Layer 3 of a small transformer language model trained on English Wikipedia (10 layers, counted from 0, width 96).
A neuron adds its activation times its output weights to the MLP's output. To switch it off is to set its activation to zero at one token and run the rest of the model.

Output weights of the MLP neurons that the questions are about. A number n stands for (n - 500) times 0.0021.
n52: 540 305 309 478 517 521 414 669 439 517 508 590 535 473 440 498 647 489 455 513 548 451 545 421 545 574 491 470 496 517 616 411 391 549 500 597 583 510 554 528 573 354 478 507 516 438 475 543 458 516 583 572 440 421 415 514 488 543 526 556 404 416 462 530 531 619 618 372 542 594 485 539 457 569 549 514 635 560 565 564 543 587 406 548 554 562 393 601 466 581 449 383 484 621 698 591
n61: 605 541 609 474 509 492 724 489 576 513 442 391 535 505 574 518 456 499 506 506 454 553 569 694 355 517 483 525 529 446 514 513 576 546 483 427 557 459 431 547 410 396 434 476 358 530 532 436 472 366 547 554 455 430 583 567 612 420 408 486 677 599 497 421 483 406 410 564 430 490 392 439 583 364 542 498 505 457 462 499 355 542 527 429 558 545 599 452 573 402 452 648 569 521 431 437
n80: 441 483 462 481 495 546 352 455 462 544 507 494 438 506 421 341 234 398 571 357 569 518 528 408 472 522 583 563 555 447 535 580 426 485 572 423 480 512 568 419 463 526 447 417 522 521 463 457 466 532 674 397 445 436 487 482 559 567 545 559 432 495 648 543 591 576 412 417 375 491 473 512 536 505 514 604 518 543 560 520 412 491 499 548 446 410 554 469 472 409 447 487 586 546 533 526
n83: 555 522 608 568 469 364 529 541 507 473 468 444 571 437 493 493 669 399 456 500 457 377 488 448 541 489 572 447 554 544 439 490 578 471 531 412 517 552 407 571 476 582 496 573 478 509 480 566 418 404 425 662 575 539 529 568 497 483 464 532 434 546 449 379 405 439 505 461 496 471 506 479 576 451 528 412 521 645 473 486 518 488 567 487 414 557 548 531 554 550 623 494 559 456 502 427
n84: 393 449 529 430 469 464 477 426 506 502 535 614 498 486 447 491 502 533 540 449 529 481 517 499 459 516 413 484 583 447 433 462 461 527 497 681 620 568 411 512 361 593 551 517 580 547 629 558 450 428 585 445 550 551 496 282 570 462 360 599 599 445 465 579 368 491 532 555 560 527 535 466 475 481 550 560 491 581 515 553 493 560 475 422 450 623 623 591 343 595 537 517 527 483 458 464
n86: 462 355 511 510 461 493 399 532 558 443 613 563 468 605 502 425 965 415 505 465 472 436 555 455 514 443 461 525 403 390 531 489 439 468 422 488 472 441 561 463 424 460 534 485 515 564 502 562 488 356 543 531 560 550 519 528 513 543 463 463 530 537 464 530 502 469 440 470 532 472 492 525 395 525 408 508 482 486 506 549 758 508 505 421 568 486 521 495 439 563 552 503 458 559 516 538
n96: 437 546 591 507 416 409 564 352 467 526 530 367 493 504 569 527 609 458 473 484 348 587 406 536 473 533 523 578 529 342 497 550 523 550 535 458 429 464 423 649 498 507 493 526 510 580 542 516 454 483 344 540 505 531 467 445 528 405 446 411 475 646 481 419 591 427 454 652 567 561 475 394 461 529 481 585 495 484 616 404 703 467 595 454 443 460 535 577 464 449 440 518 470 451 463 474
n97: 565 580 651 472 586 467 666 524 453 573 593 421 608 479 539 431 728 483 535 433 415 409 481 475 558 587 558 451 541 502 534 545 508 459 555 476 619 584 444 595 546 478 527 499 371 482 466 499 459 330 396 487 486 398 515 445 542 525 483 519 539 521 506 558 495 483 446 413 478 533 394 484 498 467 518 509 437 396 391 481 673 499 483 543 528 622 457 402 485 362 420 551 549 583 455 463
n111: 556 458 457 523 500 523 285 552 620 555 444 558 450 506 612 402 434 518 637 499 446 537 596 491 548 534 483 507 374 527 434 589 459 620 499 542 615 544 598 520 448 450 564 617 563 574 541 547 541 465 441 359 352 446 363 535 397 436 586 641 610 436 501 500 578 523 440 389 446 544 429 501 460 547 427 587 578 582 499 475 355 480 540 362 425 508 466 552 456 446 502 459 543 570 496 571
n120: 448 681 469 425 437 559 456 485 492 529 521 555 596 600 524 613 450 515 468 547 472 554 458 365 403 462 432 450 665 491 439 633 553 562 463 531 605 651 575 424 456 563 426 437 465 526 554 476 452 432 489 435 448 561 462 550 397 402 477 517 421 588 605 455 430 621 388 567 516 370 507 462 456 437 559 458 501 434 438 573 376 553 575 504 429 510 424 651 565 531 536 429 398 597 418 477
n165: 486 461 616 626 552 507 460 460 505 566 341 415 555 580 439 407 627 422 437 588 552 435 477 449 581 532 505 434 437 351 549 490 542 536 377 437 401 450 417 554 530 466 613 585 574 529 349 549 515 504 658 417 557 474 402 516 539 585 436 413 497 481 417 538 556 527 437 458 510 429 413 527 582 503 469 514 525 552 449 509 444 492 461 499 588 553 513 396 482 552 437 549 549 428 606 503
n170: 562 558 503 517 469 479 588 544 529 442 551 464 496 526 545 625 571 524 591 563 479 473 470 447 506 417 531 425 539 537 459 569 430 445 563 463 426 307 447 487 486 386 491 597 450 417 524 515 390 470 440 477 603 512 516 483 530 552 620 478 429 497 604 321 587 521 618 446 434 514 493 511 440 491 548 525 480 401 497 402 603 514 353 510 485 539 561 518 419 455 340 548 577 481 441 479
n184: 454 550 580 486 484 328 432 376 501 529 550 433 486 425 500 574 468 606 512 513 528 630 592 544 406 559 522 482 525 585 423 550 463 486 452 433 559 491 285 412 537 446 562 311 561 403 536 519 458 545 387 549 475 663 579 569 491 472 548 526 597 490 560 542 474 382 507 451 488 443 471 487 564 579 611 590 543 436 441 519 568 469 414 572 624 542 421 434 399 487 641 544 469 450 602 612
n193: 487 457 433 484 503 318 521 354 530 568 479 396 408 667 524 541 481 459 337 454 432 515 575 508 414 428 497 393 444 481 580 433 460 546 539 544 427 512 448 426 462 432 540 607 580 370 492 589 424 503 371 482 514 450 560 463 482 656 526 475 336 593 381 608 472 533 478 520 473 422 577 376 551 369 496 562 543 468 481 473 579 503 537 646 502 519 531 451 465 673 440 416 421 479 538 564
n215: 462 545 632 467 471 425 641 546 484 463 527 451 455 480 488 445 885 424 560 543 486 484 464 533 528 438 561 462 515 486 454 540 480 517 516 397 447 547 394 510 538 506 517 492 420 466 548 537 409 494 564 523 521 550 551 547 533 570 396 407 441 521 517 475 444 370 457 441 456 507 539 499 592 498 475 513 484 390 485 466 623 412 452 524 547 497 398 494 488 542 524 505 529 461 533 391
n236: 674 442 499 444 570 536 637 455 472 622 495 620 475 384 512 395 558 547 517 579 642 573 602 534 353 489 527 616 522 459 432 520 545 501 393 489 491 505 446 531 477 537 492 501 654 385 574 440 445 420 423 563 505 395 423 616 501 491 474 384 524 454 589 422 547 409 557 379 573 468 498 586 725 545 442 462 650 522 471 513 603 464 568 413 553 422 451 413 505 545 482 449 432 475 520 493

Each question names a token from some text and the token that comes next. It shows the activations a of the neurons there, in the order above. A number n stands for (n - 500) times 0.003.

Then comes g, the gradient of the next token's log-probability with respect to the MLP's output, scaled to length 1. A neuron's effect is roughly proportional to its activation times (output weights . g). A number n stands for (n - 500) times 0.00081.

" in", then " Class"
a: 551 494 488 500 497 547 571 501 481 502 648 523 492 500 508 451
g: 442 202 525 561 481 419 356 414 556 677 418 388 592 555 446 405 427 262 428 514 480 356 557 236 600 513 541 462 475 486 569 952 479 460 470 631 477 511 289 694 640 444 443 727 500 498 538 576 306 487 388 585 619 396 752 608 505 570 725 397 707 553 385 555 653 674 481 473 678 471 421 493 721 390 362 659 623 483 482 420 286 359 716 347 504 417 488 655 621 531 476 467 517 387 565 690
Which two neurons, each switched off alone, lower its probability most, in order? n165, n96

" Western", then " Canada"
a: 407 537 356 500 492 575 539 527 495 512 502 510 507 512 506 483
g: 642 536 491 484 418 442 623 458 508 491 221 645 489 686 360 617 483 562 570 355 458 452 498 623 345 748 683 482 554 545 380 455 560 568 377 544 600 536 496 301 614 515 395 251 489 685 546 832 328 500 156 590 463 684 376 524 569 502 507 744 424 363 509 584 528 381 466 614 618 580 300 396 369 368 422 587 625 621 792 433 581 523 424 531 721 615 522 432 394 700 415 571 410 601 651 270
Which neuron, switched off, raises the next token's probability most? n52

" ", then "192"
a: 504 505 492 522 510 519 529 506 470 498 456 591 497 534 510 433
g: 500 502 473 613 536 391 481 455 515 570 383 209 474 678 301 538 489 572 519 520 428 285 615 507 554 523 669 547 475 520 276 421 323 532 584 520 539 554 628 666 415 267 618 315 420 415 666 610 700 499 445 481 220 421 261 535 399 615 493 567 487 580 306 673 308 585 447 495 330 595 506 362 576 580 100 583 237 410 509 711 423 428 368 562 603 603 361 602 653 591 481 435 581 551 214 479
Switching off which neuron hurts the next token most? n236

",", then " including"
a: 471 494 507 517 521 358 498 568 533 499 521 499 520 549 502 785
g: 459 654 532 589 605 658 364 605 435 442 715 758 477 554 528 726 555 514 855 411 612 434 513 342 285 688 469 499 480 744 405 588 332 447 499 628 764 497 510 564 393 542 178 590 577 421 625 643 523 554 547 494 470 443 644 446 537 493 430 471 448 419 588 402 537 535 576 663 398 617 525 707 470 537 370 835 297 368 638 586 424 706 545 475 497 393 491 614 432 373 523 555 656 601 629 219
Which neuron, switched off, raises the next token's probability most? n236

"ical", then " of"
a: 502 498 304 501 450 505 461 492 458 506 535 498 495 539 521 494
g: 516 435 638 449 735 626 565 649 693 567 681 487 549 512 709 363 407 618 418 520 595 322 390 623 567 570 291 435 647 445 309 297 541 455 747 382 486 438 600 466 432 424 434 378 696 583 564 603 539 418 700 466 682 497 446 474 383 348 779 401 648 543 750 536 433 462 603 375 348 318 518 324 500 402 610 302 746 612 502 575 461 434 768 635 507 575 655 406 509 688 524 665 609 694 538 618
Switching off which neuron hurts the next token most? n96

"il", then "ing"
a: 512 584 504 505 637 491 497 512 497 496 463 514 526 498 527 501
g: 358 550 442 605 399 311 500 413 494 672 381 652 588 251 485 522 450 301 777 534 322 348 527 409 416 483 517 397 627 473 402 714 481 415 403 504 266 742 385 502 521 395 374 572 532 399 672 602 382 407 839 733 561 535 419 474 317 412 337 469 444 373 477 483 535 440 350 317 484 489 628 507 482 725 329 561 465 530 674 541 356 525 600 490 508 543 529 363 612 520 397 435 372 353 848 241
Switching off which neuron hurts the next token most? n84

" a", then " team"
a: 531 470 498 548 510 565 475 538 526 495 527 498 498 543 549 506
g: 408 437 531 642 721 571 422 653 137 641 357 496 445 679 579 533 574 657 543 584 504 907 619 441 294 516 608 559 480 321 508 512 642 605 659 580 482 320 490 563 463 346 451 493 648 285 172 477 588 529 388 286 696 431 493 486 408 235 507 430 505 469 544 676 595 239 427 511 548 589 452 479 538 596 558 590 667 443 724 735 463 635 355 537 517 403 435 473 430 600 470 526 496 410 500 613
Which neuron, switched off, raises the next token's probability most? n83

" pre", then "p"
a: 537 492 329 463 499 392 498 524 433 465 484 503 498 518 505 501
g: 626 582 392 505 369 542 415 227 296 716 504 658 562 587 583 576 501 614 573 461 426 810 459 557 625 132 466 524 668 565 569 567 543 492 287 570 610 254 581 402 746 500 425 494 561 679 516 360 327 587 541 466 589 443 523 619 405 423 492 482 614 660 542 349 651 570 180 428 457 453 516 543 578 514 436 654 515 570 331 556 726 504 541 676 249 498 599 398 362 324 544 427 429 510 364 249
Which neuron, switched off, raises the next token's probability most? n80

" in", then " Western"
a: 552 478 490 504 500 563 583 501 496 495 631 468 514 511 508 476
g: 589 811 526 689 385 500 468 483 512 489 698 505 306 704 557 433 497 721 510 551 664 479 615 684 429 493 585 798 620 475 342 716 349 587 604 517 642 629 534 501 396 471 192 499 676 488 416 366 635 553 458 420 308 310 538 613 616 490 298 720 420 592 375 531 351 304 519 541 507 717 478 471 442 541 501 642 488 303 568 523 650 742 614 753 645 595 575 605 610 589 376 605 542 522 459 474
Which neuron, switched off, raises the next token's probability most? n165

" of", then " the"
a: 519 567 487 532 509 526 632 550 505 478 495 505 523 479 493 437
g: 485 494 577 417 767 212 553 460 496 557 447 609 498 237 313 356 515 439 353 422 643 551 495 359 502 593 652 509 695 341 564 360 374 754 487 604 461 431 389 210 429 490 593 233 542 326 294 656 657 591 632 438 491 670 768 397 401 522 541 357 516 539 583 708 651 517 487 359 505 253 303 635 577 514 393 764 578 578 359 520 416 415 506 455 491 557 519 555 428 614 614 379 484 556 689 520
Which neuron, switched off, raises the next token's probability most? n96

"4", then ","
a: 298 519 496 509 572 304 522 520 452 575 543 503 597 507 503 270
g: 389 675 566 571 455 388 367 735 516 318 402 412 547 404 435 311 582 781 597 659 358 574 352 384 495 500 631 234 495 525 724 426 563 371 616 530 411 305 513 556 393 409 470 501 462 307 471 406 429 567 599 345 692 623 562 438 760 644 527 573 507 611 646 504 675 574 640 652 617 652 619 790 440 640 637 623 644 500 670 493 523 659 560 439 610 572 198 627 327 623 494 630 513 468 668 442
Switching off which neuron hurts the next token most? n236

" \"", then "sp"
a: 537 486 458 494 498 504 495 564 557 526 528 498 504 493 645 494
g: 461 329 503 339 473 560 492 537 452 336 494 520 551 137 541 467 553 433 506 587 334 406 301 609 667 405 413 500 235 504 358 438 413 505 310 699 401 518 442 450 269 416 568 502 469 683 663 748 538 480 409 561 521 477 181 506 560 485 608 366 660 476 583 421 204 497 541 637 531 475 337 414 393 338 627 497 590 771 401 577 440 445 294 432 555 481 686 517 684 285 345 587 613 390 434 720
Which neuron, switched off, raises the next token's probability most? n215

" Class", then "ics"
a: 500 498 478 529 500 473 479 490 472 515 501 508 481 532 606 481
g: 469 514 393 468 394 764 573 371 567 204 573 524 358 503 450 696 479 26 673 624 615 540 311 241 370 436 533 490 502 417 517 615 542 355 689 478 552 451 489 680 298 514 248 410 470 504 722 449 443 666 538 556 465 516 362 608 648 353 541 372 219 575 500 410 578 527 435 500 681 527 558 475 538 532 525 662 550 530 504 593 309 390 434 425 700 548 323 547 307 439 524 307 577 435 624 429
Switching off which neuron hurts the next token most? n215

"é", then "ter"
a: 495 529 505 550 509 530 561 502 432 547 499 503 498 499 501 487
g: 466 451 622 333 478 746 431 296 658 433 483 513 667 611 494 563 466 508 778 620 421 712 489 587 463 660 416 551 570 408 598 470 439 409 374 445 157 674 481 321 434 489 574 534 563 511 518 858 468 369 537 353 423 468 422 327 740 535 410 446 320 579 375 377 393 388 324 680 536 398 635 371 664 471 533 334 480 308 513 561 484 729 580 239 516 595 385 704 591 335 520 550 382 640 548 590
Which two neurons, each switched off alone, lower its probability most, in order? n120, n96

" ent", then "ered"
a: 500 558 342 564 502 541 467 566 503 501 499 533 460 498 477 522
g: 500 557 508 509 558 476 601 610 444 553 454 656 388 260 501 706 525 313 232 381 585 499 454 308 768 328 523 458 442 611 794 327 481 534 365 589 308 639 388 596 534 419 550 570 427 649 268 624 695 446 393 570 698 519 821 349 399 564 528 474 657 648 564 543 381 529 474 248 574 432 533 411 479 744 581 299 631 506 487 446 461 347 594 550 243 489 458 593 593 530 631 431 340 300 483 451
Which two neurons, each switched off alone, lower its probability most, in order? n80, n83

" the", then " Off"
a: 531 536 488 503 499 687 525 528 489 500 488 503 502 504 571 506
g: 575 384 503 474 275 613 510 488 364 657 256 319 476 615 358 510 422 506 380 616 494 614 621 559 607 173 549 617 639 367 279 641 473 512 447 643 519 814 261 583 495 506 650 570 421 529 450 836 371 715 562 634 621 321 448 421 242 646 442 389 352 568 418 407 523 385 286 410 550 457 567 489 331 567 560 650 515 571 569 771 516 392 445 456 459 477 495 561 684 610 405 504 544 316 565 585
Which neuron, switched off, raises the next token's probability most? n86

" special", then " com"
a: 386 489 385 457 495 876 582 567 376 487 500 520 441 478 507 490
g: 565 532 528 426 508 399 449 459 348 421 469 730 427 378 452 588 547 676 439 494 534 301 418 626 556 608 461 382 254 476 852 644 455 649 350 383 606 283 529 450 407 697 662 619 503 637 464 453 683 556 411 587 342 519 868 558 599 441 629 591 632 678 383 505 509 531 734 445 620 450 472 495 604 612 582 423 561 509 514 570 750 312 657 557 398 450 499 514 337 373 886 432 548 647 496 358
Which two neurons, each switched off alone, lower its probability most, in order? n86, n80

"isher", then " I"
a: 451 495 471 538 460 502 463 505 503 474 467 499 490 493 801 507
g: 565 860 356 707 465 398 385 423 345 488 619 368 315 599 375 455 578 627 659 288 771 519 485 540 681 495 518 518 573 519 556 583 673 715 365 356 485 367 483 507 532 408 446 753 532 380 447 448 506 667 513 555 601 590 472 676 417 530 482 348 295 528 520 488 523 506 586 567 527 393 290 596 671 665 556 507 484 301 621 550 723 224 715 418 544 381 425 581 406 477 302 217 487 598 681 544
Switching off which neuron hurts the next token most? n215

" se", then "vent"
a: 527 529 509 496 507 477 485 516 419 492 508 503 510 518 498 560
g: 391 567 578 348 577 638 514 317 395 348 511 742 467 589 401 287 446 481 311 508 634 548 421 550 480 611 692 404 472 434 295 423 564 517 902 571 704 522 561 525 713 514 581 504 429 390 527 613 503 633 339 424 613 697 699 372 712 429 488 619 368 721 589 648 666 410 740 630 475 459 663 285 450 550 610 579 757 701 393 388 476 422 379 521 445 563 320 424 553 419 425 599 336 516 438 567
Switching off which neuron hurts the next token most? n111

" und", then "ers"
a: 521 598 474 561 494 493 507 601 502 451 499 526 471 500 504 488
g: 474 431 528 529 594 443 570 666 504 703 519 537 469 352 622 437 537 307 383 476 361 456 572 361 359 355 503 382 460 448 646 451 364 466 540 437 546 519 461 316 520 735 617 490 469 485 496 521 382 353 416 695 343 559 798 272 433 283 504 634 518 698 292 359 474 424 213 251 613 495 606 628 533 472 546 426 675 505 758 452 315 374 685 405 319 555 720 522 459 499 790 412 445 562 354 278
Switching off which neuron hurts the next token most? n83

",", then " and"
a: 533 499 500 488 496 512 486 550 474 504 537 482 500 526 528 578
g: 638 493 564 501 426 701 638 580 599 534 613 390 632 217 538 467 567 506 361 491 473 459 662 559 597 540 433 438 478 470 356 711 376 508 755 484 744 628 338 735 336 423 545 628 460 706 357 604 155 242 513 503 763 244 551 439 470 461 592 665 314 627 504 510 614 506 592 617 379 529 478 191 559 453 611 398 436 569 507 258 353 426 617 548 541 490 634 362 457 502 618 424 611 458 438 409
Switching off which neuron hurts the next token most? n97

" n", then "ation"
a: 503 538 500 481 502 460 478 499 471 516 518 495 510 464 535 494
g: 523 735 499 566 220 653 477 670 535 352 327 587 514 639 556 436 530 896 520 667 478 621 221 444 594 416 721 306 482 396 592 413 488 364 484 507 552 572 677 535 652 698 352 546 629 367 560 428 336 670 209 561 652 504 519 525 387 388 491 529 398 445 524 708 704 371 589 342 528 385 564 401 596 388 607 460 263 470 505 489 457 488 380 409 463 529 421 638 716 572 469 454 482 340 340 656
Switching off which neuron hurts the next token most? n86

"A", then " book"
a: 485 488 517 501 475 559 508 507 474 468 572 500 498 503 510 517
g: 471 329 606 381 398 492 327 531 595 331 360 639 527 611 362 613 544 595 575 470 527 660 364 727 545 412 444 540 345 597 558 542 358 435 422 414 590 395 664 537 398 460 614 611 500 461 557 277 690 468 611 466 414 271 458 563 442 432 554 497 480 513 278 451 559 453 725 510 621 397 606 477 849 427 490 468 407 273 273 547 567 531 460 488 693 378 325 599 424 516 913 637 666 818 406 388
Switching off which neuron hurts the next token most? n86

"iel", then "m"
a: 432 471 482 511 459 478 498 500 507 492 449 552 500 501 549 514
g: 541 678 415 624 641 640 527 356 592 734 458 432 549 656 672 482 432 412 800 736 601 522 531 629 625 416 431 665 472 271 534 398 568 607 595 549 466 313 508 539 591 838 404 459 361 322 522 667 506 533 636 564 440 663 564 585 557 612 404 388 696 595 483 351 613 451 476 745 618 377 545 470 524 618 493 757 488 551 715 327 324 529 230 353 528 458 552 516 683 327 450 364 454 474 344 620
Switching off which neuron hurts the next token most? n52

" to", then "ld"
a: 539 469 481 499 503 609 461 587 501 499 491 507 484 458 528 488
g: 589 331 442 653 518 616 441 455 734 390 443 282 437 695 482 460 370 354 654 513 595 474 515 564 532 479 267 550 425 463 397 622 475 671 473 526 658 293 251 450 610 633 516 366 494 515 508 466 410 283 675 428 614 374 677 579 278 469 705 536 489 542 472 350 498 406 359 765 491 599 377 708 110 552 529 522 467 629 382 373 307 583 560 586 551 611 360 371 582 530 410 326 773 347 543 533
Which neuron, switched off, raises the next token's probability most? n97

"ch", then "im"
a: 538 503 432 498 492 532 505 505 499 513 501 499 570 509 512 534
g: 532 497 445 588 524 522 551 295 366 426 590 454 299 364 529 619 412 487 716 265 483 295 779 594 611 382 341 488 453 677 295 659 449 450 595 429 518 311 395 568 448 550 400 535 316 452 504 372 577 604 687 412 449 656 532 548 462 462 537 490 558 676 520 487 692 590 448 526 559 625 547 480 770 373 870 571 399 655 793 330 331 446 498 474 653 600 475 592 639 570 436 537 511 473 811 716
Switching off which neuron hurts the next token most? n184

" Am", then "ate"
a: 484 489 463 532 489 466 487 501 511 500 500 500 483 510 554 502
g: 570 348 672 650 415 620 441 409 495 629 474 397 406 563 498 372 555 376 438 462 436 452 642 314 779 500 447 611 448 512 456 611 491 492 753 358 635 639 694 677 529 294 360 767 727 217 431 274 324 503 583 617 608 383 519 539 463 503 394 359 393 626 739 618 630 868 449 460 439 524 593 339 534 558 639 632 491 379 504 519 546 444 590 611 620 377 274 670 615 435 493 546 485 501 349 585
Which neuron, switched off, raises the next token's probability most? n80

" individual", then " sc"
a: 500 512 383 521 435 627 530 516 455 505 520 489 436 647 579 508
g: 534 703 397 674 648 446 554 349 605 521 611 461 265 632 459 691 490 499 587 280 499 688 504 520 568 595 574 815 283 514 509 308 707 585 512 413 452 464 532 641 265 180 339 578 605 464 301 550 500 511 475 259 535 582 455 540 406 708 538 440 598 517 477 459 783 616 322 350 510 372 629 498 725 355 496 379 525 621 389 523 610 642 478 507 407 556 416 607 462 336 652 557 487 461 737 349
Switching off which neuron hurts the next token most? n193

" a", then " final"
a: 518 478 503 541 519 610 477 499 517 483 548 492 503 532 530 504
g: 697 349 393 369 587 582 437 207 428 547 646 966 336 611 464 431 496 331 468 798 510 579 546 427 414 458 515 525 577 392 546 306 406 361 562 268 525 487 551 598 517 688 598 365 403 340 429 523 488 426 469 490 515 583 458 493 556 440 591 532 440 586 836 587 550 459 272 549 439 514 568 706 375 382 492 579 200 613 618 513 513 386 446 581 547 281 420 627 408 470 310 382 667 627 563 419
Switching off which neuron hurts the next token most? n86

" com", then "ments"
a: 531 522 506 502 520 484 483 507 494 499 490 502 493 486 509 476
g: 470 394 533 513 619 482 469 824 348 533 386 483 430 352 648 604 469 509 580 597 624 581 399 443 755 429 494 547 789 433 374 280 544 530 445 686 509 724 517 451 601 757 690 452 203 684 565 385 558 536 626 392 303 434 584 365 430 371 610 534 302 540 646 472 511 483 493 508 646 529 745 653 484 533 703 702 645 442 734 449 578 428 568 425 702 642 538 573 509 430 618 495 393 668 726 484
Switching off which neuron hurts the next token most? n52

"ested", then ".\n\n"
a: 500 469 252 495 500 483 459 670 505 505 498 498 577 684 512 506
g: 538 436 542 467 595 489 502 539 165 558 536 595 825 333 431 604 468 677 394 449 517 343 464 552 553 640 702 658 425 429 620 381 636 303 288 462 660 653 426 657 517 400 671 405 557 477 518 467 839 492 435 731 654 669 323 525 328 206 771 459 446 576 599 455 542 312 459 574 354 377 351 345 399 396 518 513 548 523 585 607 420 418 480 479 256 505 423 442 580 376 562 436 402 560 583 357
Switching off which neuron hurts the next token most? n80

"ward", then " with"
a: 356 519 428 508 490 476 473 567 501 541 517 502 485 515 585 490
g: 507 540 500 413 508 686 603 216 649 302 641 677 495 578 687 412 533 470 509 485 493 330 665 548 443 694 625 620 591 688 468 674 315 739 858 718 576 468 481 356 516 589 522 614 654 640 639 468 458 472 442 347 585 470 776 380 554 398 493 584 588 590 422 712 427 727 710 518 634 568 635 522 587 629 568 657 435 402 304 464 484 448 615 589 477 312 530 700 438 610 630 579 397 460 365 426
Switching off which neuron hurts the next token most? n52

" Games", then "."
a: 536 500 503 513 466 487 510 940 482 512 486 509 493 501 500 495
g: 488 434 552 417 627 663 506 742 551 485 692 747 933 355 615 600 395 495 561 381 705 384 651 531 670 588 649 302 655 663 414 666 528 336 158 472 628 666 623 474 691 421 484 452 453 378 422 386 634 541 678 697 410 335 564 503 494 570 590 316 456 355 575 492 401 248 417 492 342 453 511 522 533 581 489 478 408 381 470 692 498 448 374 450 360 441 466 377 492 505 472 372 548 504 687 513
Switching off which neuron hurts the next token most? n97

"s", then " ("
a: 521 518 443 504 513 501 489 499 522 498 492 494 537 599 560 508
g: 299 464 455 499 578 274 437 336 203 616 454 294 435 765 407 296 544 497 456 616 604 416 694 350 303 548 226 428 410 385 470 512 472 427 564 496 559 487 426 558 548 416 528 640 165 548 325 567 384 455 519 538 586 543 488 576 489 584 337 592 649 752 282 549 328 598 673 409 505 467 479 481 409 380 469 459 440 623 554 231 616 351 606 508 613 573 362 427 271 510 461 338 254 697 452 476
Switching off which neuron hurts the next token most? n193

"ó", then "s"
a: 572 439 463 510 492 507 474 488 477 498 526 509 491 515 490 530
g: 509 310 628 456 482 534 348 609 473 545 600 390 582 465 531 546 464 566 404 934 326 612 559 289 695 499 628 119 517 648 612 569 508 437 610 593 337 593 536 514 689 486 740 480 423 612 577 629 177 627 437 554 419 560 460 567 655 265 374 525 630 514 559 499 354 520 556 553 381 485 451 446 452 338 712 474 618 523 453 463 453 473 235 654 444 707 621 449 499 399 328 629 650 386 599 579
Switching off which neuron hurts the next token most? n52

" the", then " National"
a: 535 572 475 513 498 639 549 502 490 500 495 500 494 513 607 488
g: 639 821 550 628 389 345 504 394 366 451 322 543 349 809 363 483 451 532 404 337 685 365 311 317 459 527 404 828 502 349 441 517 447 426 689 478 531 625 439 729 546 546 357 600 493 511 551 612 416 588 360 724 605 313 474 555 582 582 377 560 420 560 586 567 456 468 242 454 614 395 535 314 521 295 361 541 760 572 647 623 492 479 466 784 681 634 391 466 523 387 556 518 585 452 439 548
Which neuron, switched off, raises the next token's probability most? n86

" a", then " one"
a: 537 464 502 541 512 561 471 502 523 486 539 494 502 499 519 528
g: 446 480 525 516 579 506 509 496 501 408 591 463 495 355 553 508 531 398 635 470 564 471 531 344 560 612 521 570 282 807 590 310 752 403 551 584 343 581 503 483 500 505 656 307 709 459 446 444 592 560 529 318 669 452 614 499 522 564 506 401 414 363 624 676 843 590 460 225 285 229 600 475 501 331 307 777 408 699 563 527 540 412 531 739 256 489 326 473 238 486 538 352 581 569 600 483
Switching off which neuron hurts the next token most? n61

"or", then "iz"
a: 490 502 491 518 541 491 497 502 501 508 524 549 454 582 506 494
g: 570 550 490 483 737 434 359 388 457 244 510 699 508 289 510 684 473 188 565 356 497 342 635 596 468 390 550 409 444 614 802 470 509 414 292 418 553 435 416 405 502 391 573 298 386 508 325 483 383 432 557 479 613 471 670 561 478 578 409 544 538 402 336 479 780 433 535 749 508 594 383 503 338 421 640 609 358 555 774 454 430 605 396 505 613 601 730 500 438 290 628 385 753 511 303 588
Switching off which neuron hurts the next token most? n170

" became", then " president"
a: 310 481 482 501 482 545 526 523 497 501 498 521 495 525 610 493
g: 542 716 590 396 552 522 348 600 499 556 408 532 378 708 571 537 390 614 406 357 409 325 535 372 404 192 606 634 540 509 477 600 76 391 744 549 580 466 357 610 325 401 374 530 368 155 471 587 374 465 579 405 445 370 348 511 536 511 563 385 387 522 484 532 491 409 337 761 480 467 551 405 450 421 481 470 384 521 624 590 565 553 436 460 584 444 348 211 387 483 630 357 734 389 243 426
Switching off which neuron hurts the next token most? n52

"ors", then " Association"
a: 468 536 422 513 600 513 501 510 458 504 546 513 502 495 509 534
g: 519 219 522 400 278 431 431 462 360 497 102 477 577 597 417 588 503 425 548 530 523 744 477 582 451 765 682 589 561 332 671 655 464 553 632 425 627 437 574 601 227 326 575 223 577 773 434 511 516 637 471 555 403 629 440 495 628 519 475 663 644 475 440 450 341 498 264 352 552 533 580 357 525 394 604 425 493 532 516 278 457 453 479 460 584 557 541 681 261 531 369 620 661 412 297 550
Switching off which neuron hurts the next token most? n84